Layer 7 of a small transformer language model trained on English Wikipedia (22 layers, counted from 0, width 96). Numbers have three digits each and are written without spaces.
Take only the direct path to the model's output, skipping the later layers: a vector added to the residual stream pushes a token's score in proportion to its dot product with that token's output vector.

Output vectors of the tokens that the questions are about. A number n stands for (n - 500) times 0.0036.
"cept": 490639551598664386442528442598630500503603299560554648527255682349352430418442550383478468387546430682602504563382480496317427330443493699690708541508460641684430418397341421735530444529332477531667482354578513548390607682389465390526188575556562472479593594415584574443536432562623427478
"ld": 681667655546644368713463592481551671397500576379626378597326350513477427360195552564673512321536418588460776635629444626445389475234632677620389409601360427515391563418413261431229468395342776275479272434567434438461682589433368325723378273259470570496389770280444668578735464441671358673
" rat": 547718662633740292563512353390384486336365444418586460539327526389613524303552438465378614522450383676322762454436442537328526446412442392477753343329478392588557379467338375537364401461400622373406507230371714388606681424583600588590471340374506522385345477417428584543580285571589393580
"otes": 457741663528500335680439371511480372296349392522733450607406569313461553435487412657287346455367341733413697301528425326317639601314735514611505591328744332586476756291643373476449433419368573496530400392506527564484676560344378423455292422381389537428453395654388503687701497507516717679
"adesh": 530615545563682457584413519599481472438455288505619346535588495180698835356166295632440528462510189400574602464453524725357515490127759738474323577454641438812403609186238536583519309671405786306520701511348542328286837461470531434509190433246713496285389412431600583795596251469668418430
"aken": 740451680556508345483504534595718647479297490375516296663369513357709715513275384289644318507365483540189809365527598495580682424298644376558581523304474638731590731336355358491479347689294632289229554346500595455371473493313368350704412420376549664411441641358549577422445417500622512377
"arily": 469295729591616494754128317427767344438030391664714363430326706434536665379377278505204602353343371511552958381459648425591883263140658338537567563307830530506312545331402561572287336535229690421321394478526703303557612438356358460586359520413523574268357406466716653579617543310406296436
"inem": 497653473552441504586308484439604645452463462323664463631464662425429416356570540489446527367390436802466447538521764586161612409472484574522604504320528531726430520346299470557373300693320666314453710386451632107444429680525418492571202587248405589544269515443482483598668510355783553616
"alf": 554563708528531397568413637430480694535568468327541408369443775407681634380731472624523570411327414738364582401358520708585528339338554730525620452307409447527623504279446420468396320688415586395386454509570500357602480610512417576790326366452589336475380614285224657599562497370500522455
" →": 540670671596388335668372551680512461546412399386538344687376638488683638479456455657297596592526549433325697509407787688516807512211528621526768432438455479481454643363366413594456477472360546454554518442367688364565786276285592567640343269390714638592343441415382600500407527290430366644

Output weights of attention head 3. The head adds the sum of these rows, row i times number i of z. A number n stands for (n - 500) times 0.0034.
o0: 568652348658499482474481453759443529540518488546430643590814625515264495466436622468454546386564543466491472613432622420442588387348394940654496448321490486662482709868437584545519562422653468494477541367360327361509459407438487474581455559263281435563652494338598528499420638405428446439
o1: 325354670538308365516445500541592404401449422373571596263365513520600530359439593250412448722370359670670267341403554489665220456527290532638643449487334484734610402540515642636608533412370426797518392697504251406454572559458149417328263420653421645432679554347386334477580631527460348268
o2: 432407360369480744418510605527440558564491453481605338456545502466455488499542384438403473476563506530542473473537349575558664595337538489500415515428571470236558401329594492563527477372515695440502499537558352495506633426461448636350487379501685382498248455456597490556465615519304453527
o3: 695494541501620739510412312551247701431524389504605416595564597862418602368355464619507449402368626535610680605543568603626379253513577599820249546761681458515450733312637443465377602582469575807608472517457433690087543523442573359407270764426402671586747387434436504658579578473548655332
o4: 542478270643424728628675506480428560330752432285679389516584424551580554648461290718631464646348405311367584679240391508584517495542713697365601572549619384313589429508473828348660776595266445466648558392321627555585626243624523357658620464517594548560461526383256632360236566382377553427
o5: 577480492391507597452442294415584467485403377401629519497679463462665514426404278638549710519561341534328568517542532561397598598490780516518518392495497479230605445536531456601385626372702484444606580414386609486610465458494433720509359568439508629496625591498488523451323570398660609340
o6: 537542381640456391416616772751622468529583598441452491392359468404577547373402580622522574666506525474404323344664548656517430777674341494618653555500581450506449528551504448652521597670581524643409458392569539492516460397500418465424539428573434519573257457413461597550365507428520643604
o7: 508506769504585472810518465415300309560509474412466448610562608372561461483451378543691513540516426699564417639536571548640349484564376635483525503433414419620514508132311499513429413430517542660381557288596523536453733453587502577549557563351452504323655543196349247541600240541381570585
o8: 588309627416412392350431261795566574443337507309536480654346668707477255668379371517555658118699574585524511441500410461456612352349144450322501499568477753570420373639576340458420574555690216671523282676649561445904349594534404737481541721710596569237399656500572428537550440487608707298
o9: 627514536467560701443354523578595582519528621404508385528688463583609549575498493719629259593476621550385617418355668496492580623454464555522313727419411474331444836431495505591307405529433574326751395521515534473561526392660480633585469411325338365509076396629528507704403522441090512580
o10: 421250346551565611458697488497673693382321456622299571487531470756563420700447607597263532492470450613448445563753585674559547769441386382584517605540551509523454582553488564588521349533342510790284462518370664570540596544439659584482406621480222280685510530523748591436611455597491698473
o11: 486570303501692650498641625244385691405244618633439444328453447594596345607450342506646673442459530735592445504582412405590601420232448476361530647578266280387530537367385580320475607383728502232494303530422532534433500494419478507286682591365640533467480622418496387609377573343420490428
o12: 594619486650707606499598666649695649402699575492452577553190469372355871534567736436172663577516446475421447359438148631497386588561365694593773347397289589487660482581410594425656353446697200718487694584449558302575446518492498659502639492547543587668601435481442508404503446349405406531
o13: 582551525638473357521542599619579531448429463217360523341352671582526467648423329440640635533429423715702438278415554436256395510587307637558708336298500610469404496349493411661651587470538635326488535505669431570541459501379499496434517506674372417582478400512497391593511571577448687476
o14: 490415540560510535493474535467609334434220551504701534540329589442761613576496239471465640457669488454593441412585492414656669510639308638579407526470380693767533383251409440390650554532798732340508513592438586512565570707641491395656465576717559639355560363562291523525816376743716480495
o15: 601489489424559483571479625668551568297521460215451368463611497542397149588375592368348460563413527446508519552462335677617556636376352400440473449411376638625352368583414801490430319505703519578462305346630272256683587405574391430643521485414388589444498301193566436602764434452312495467
o16: 350656446604436439490764551632462671673595424591457339704358327421522688440367617426590361426467583362276584488421298520698457592238424628498400562355495615327522693712676422352360537636289388532763599604536310552324405416522485399437560570539619484395420417721448384580268534515343576333
o17: 385375575513385793703557480380660437532506562632642472464438336389395462545579255662377551606455721584463576583563435567478527528492479338457391621789452343332475392549487666341458429388422656509491614395385463536445439474627503808454325583512376459348592517555560559450496447613549350284
o18: 477372656433462673661323460528512660603347673434567450295397590595530496661604642519403359454565440483599367717628397756677558487500498485495577476627604391799469347349547611290184620625746488449419574554336228371312444547395519472534534613302503382452455359482597527482593402291623397523
o19: 731626590334658451548573316607405574448523432673367423608704612486485599521310632473476467432587686546539527534475429519323796528474372595487479497611579696722626643692437637329360687398711324362319513423416500628483704630485676544617485558619469468380465565508721518465547433510511484448
o20: 666790210511305417403743441350896759432264499525159462511510355736073135972395582354503510504461423533736570845547574849520578481378735341547309609511657566453346755383448544726604592424437349623582484606747582314429605303685521403405418603670551325523417424670662799517302579457348487266
o21: 544471201730404595604508581426599461756595542443486360595370431615480535247334598419450306517263423355681464382509469576502424416535543634535556559503595609126369729507634425409500482597452453337440648622404442640413458477506584384417620400677323574434364391618667573478737437734363432336
o22: 399621471841424479725571819492499393492684468582510634474317640707409578455421376435422555334529728635539480583572295452684512535243481613662427509641397472455261410684676764395448494252415524602516656512528480577350337432691348644513371640558421474315615286428407545501585377478668415506
o23: 283547548551702355463534684204321420389689647527544456445494473312367431118543567578273464317360193598616423424316300452345346465730288422246362258394456351187370791372367361519652568552621492505506297412466407495470420391707458296582527624453377636512567572501522561594575561436301643475
o24: 671388697154601373695385694523474470540469371466249557333681413545616525496506423295489506492399350504685473665372434483664310359334444557377403315496530700583550506428632635386625579594476693543472390490773486616467552488372638646538605485494517401434498505335658353624788508373504471528
o25: 308327602229441383410562652634439543379641488302253377421521473460521196816469372313477222636408384605608490535569438281815367480443505519423568411589543392645452381247387446520713379488044420535520464490662372506537806611573439189466454407576438474471273461484531392446451325701465303541
o26: 432828308422653401646681563488521636403498261547593533620553354632483674249572603661392458577393626483481464500528558431341553620708612323436552525443429505470416586499619533641552660504743494575435618537518627439759603405551428791544514582519460529725372497481552251571484561632453469509
o27: 407273499766454554445369380377425473421682314444374640257411575321422384453549449755463580726605625754402403422671511557367478611500559624535437609527399448407761514501286451526431399290494367575674422522276192491618448618445521440490474344453606380680493513507528555450373759320454491543
o28: 377517673665475479534296465501393506675437450586240455434534467852543573428397438557513677464584387537388588430448530537474418682489306512447368412618397292276664577357627514535281439577668551235686561487424523610587181394562334350509477562336467354360515419564514594375607483235357576514
o29: 522520666647366714526512666326566529690404607446539542332495505455522548717771363481366542419535484654459327322481354562374532608473359479417561519235311647640562301556531607299680391378714651450444680601493557388272528543516385636496576450387602570533337461424218472522623582594467507503
o30: 457558733439615473521673568459474412723600385344507478270410469492504547406404592567465490372283567612559417485464474598681584610344176683628397646425613649667292381576467400619408352504370317475542669304439316503493473402555324392525435522558436338548629313383484571586513485436676569550
o31: 488450790486522330532240455576432464357462563556270583267400528580524410832523470498708462129361396456441583460430469534505556585487545480433461511408422441498434449482619628559511621551330278401602420263739365417384378620594510551611382365523592447489373391841505463374466601446310589302

Each question shows a token from some text and the vector z that the head gathered there. A number n stands for (n - 500) times 0.0034.

"ed": 614534383347477611555459606583447616451314477709325500440598410456158483532494480512636487454491
Pushed up most: " rat"

".": 429521479444305524592432550507458516409450515516375488564331524376553503414634464491459543523557
Pushed up most: "inem"

"e": 582520552743510660525483592638454490339387311599593367644548471428489623570483444277405365518428
Pushed up most: "ld"

" is": 540672394465568419569537562492449485405439429528506672425590429506413384618495221566597426371556
Pushed down most: "inem"

"ulation": 464736559534580319506548555306384359578447465474519433534366156460630650666626583506470572568552
Pushed down most: "arily"

"que": 330626606472548399458474546450360339604519549453639399467472124379524721637503650752519664627555
Pushed up most: "alf"

" |": 474409466380697440446524569635605380071420651649430533480398946445326373575626468482603421293506
Pushed up most: "arily"

" He": 478482378648605481481544420391519580334424385375573566374599521526371519638516388490577376583400
Pushed down most: "inem"

" was": 391548289566609410457576295373508567319339360431471555366689538453284501718526432494503331495457
Pushed down most: "inem"

"'s": 434513493686546476549475543489447313527534513453423421473402256511597811585456678483473526541592
Pushed down most: "aken"

" Goals": 319612484247620532424627589337550455528581766485449636450427544454595378540604509591480611460501
Pushed up most: " rat"

"21": 440262432329526571525479447555297548547551390431384605459606610496597480571389341309692513531393
Pushed up most: " rat"

" non": 503530491246436447501523436440426450689558678544323386462597335521609597477519520526476617478504
Pushed up most: " rat"

"uth": 332561625496524442490472556488422373590495489420557403414449148369467694600496641692512546604528
Pushed up most: "alf"

" used": 281528411354688477422573368460384472403385620564224606276584482469287512724803477477481457288583
Pushed down most: "inem"

" m": 469421657680426449481365602609505255545546350461479346386528567365697664584432772635358588528420
Which three tokens does it push up most, strongest first? "otes", "cept", "inem"

" an": 378549498464494436424485518544358420530399499510484417533463375399464641591589656512501549495552
Which three tokens does it push up most, strongest first? "alf", " rat", "otes"

"23": 467275408359510536538463452546330527491578399485401604464592589550658473602419398324709557582322
Pushed up most: "ld"

" y": 425493560615527480462542502431486323538573515427551461499430331585521770624501603475493544544583
Pushed down most: " →"

"ington": 538452598717342503484714425636575445435674537391717456562589663484487493495423524105506257608529
Pushed up most: "adesh"

"iger": 580408449526363399446528524476494602577590522422591526466600431659444417566424650378577571558420
Pushed up most: "aken"

"rang": 450420568360351499477598408492503369510586548490507338473543601482508656525387680461472476455420
Pushed down most: "arily"

" 4": 441803359219669451456727528146453599624567761513305651550443546448501157578639333692405708398594
Which three tokens does it push up most, strongest first? "cept", "alf", " rat"

" United": 747573474822466633454500502460667425296451428488594435599598471532542520549493575362387345595437
Pushed up most: "adesh"

" of": 595421526471565527508415697624434493393478520567461369485479550476424442486609487414415490341526
Pushed up most: "aken"

" build": 494441645689460485482454586586544239534500442405453308386499615317667568572431745546290572454487
Pushed down most: "aken"

"lor": 526478609550358466451537557549455353460512538446541549622454572449591337512410568390508450553474
Pushed down most: " rat"

"ement": 484463489434469488523574507504421412551467623576357336510560450478660559465525511459467508471443
Pushed down most: "arily"

"ki": 652415557619392658463608464546481461348546529470532497567495501562474558618469561309437489559559
Pushed up most: "adesh"

"ration": 485511564585303565525433568640563305577559456381551415509539496377570623470371750434437475552525
Which three tokens does it push up most, strongest first? "otes", "inem", "cept"

" and": 544426491531567506531426587529492440382440479599511475444547596541336374509624450445517591465529
Pushed up most: "aken"

" he": 452568276519543369518482358322491564292353373455493591433715490522334426594514464497551422514489
Pushed down most: "alf"

" K": 504566420291389349454671513462436572565425589534422377560525383549442594599479392404499387534568
Which two tokens does it push up most, strongest first? " rat", "alf"

" the": 404615569467543383507513632379438409551410549449525456498447354544517572660594545462478570520484
Which two tokens does it push up most, strongest first? "alf", "cept"

"ag": 492337529630353506484637377690461294475448279460422516561417691436603760489387640373465367461478
Pushed up most: "otes"

" grand": 405630582724626565444449544448535278449534458298603425438485381451482819557326651570575489549603
Pushed up most: "otes"

" 1995": 485492436233564423488613394469410474755509719678331377431622371616634515538521438452511533445543
Which two tokens does it push up most, strongest first? " rat", "alf"

" —": 526808370270654559462656517093510624656607773601330635511506581481426200527624325667341595423566
Pushed down most: "otes"

"ig": 396398558494414410522641508519504429554598465508486510409504468388524598591426559496624505596547
Pushed down most: "aken"

" with": 526562483366573571445403563630377440478522547560468364360515478500278519502550583394450545434517
Pushed up most: "aken"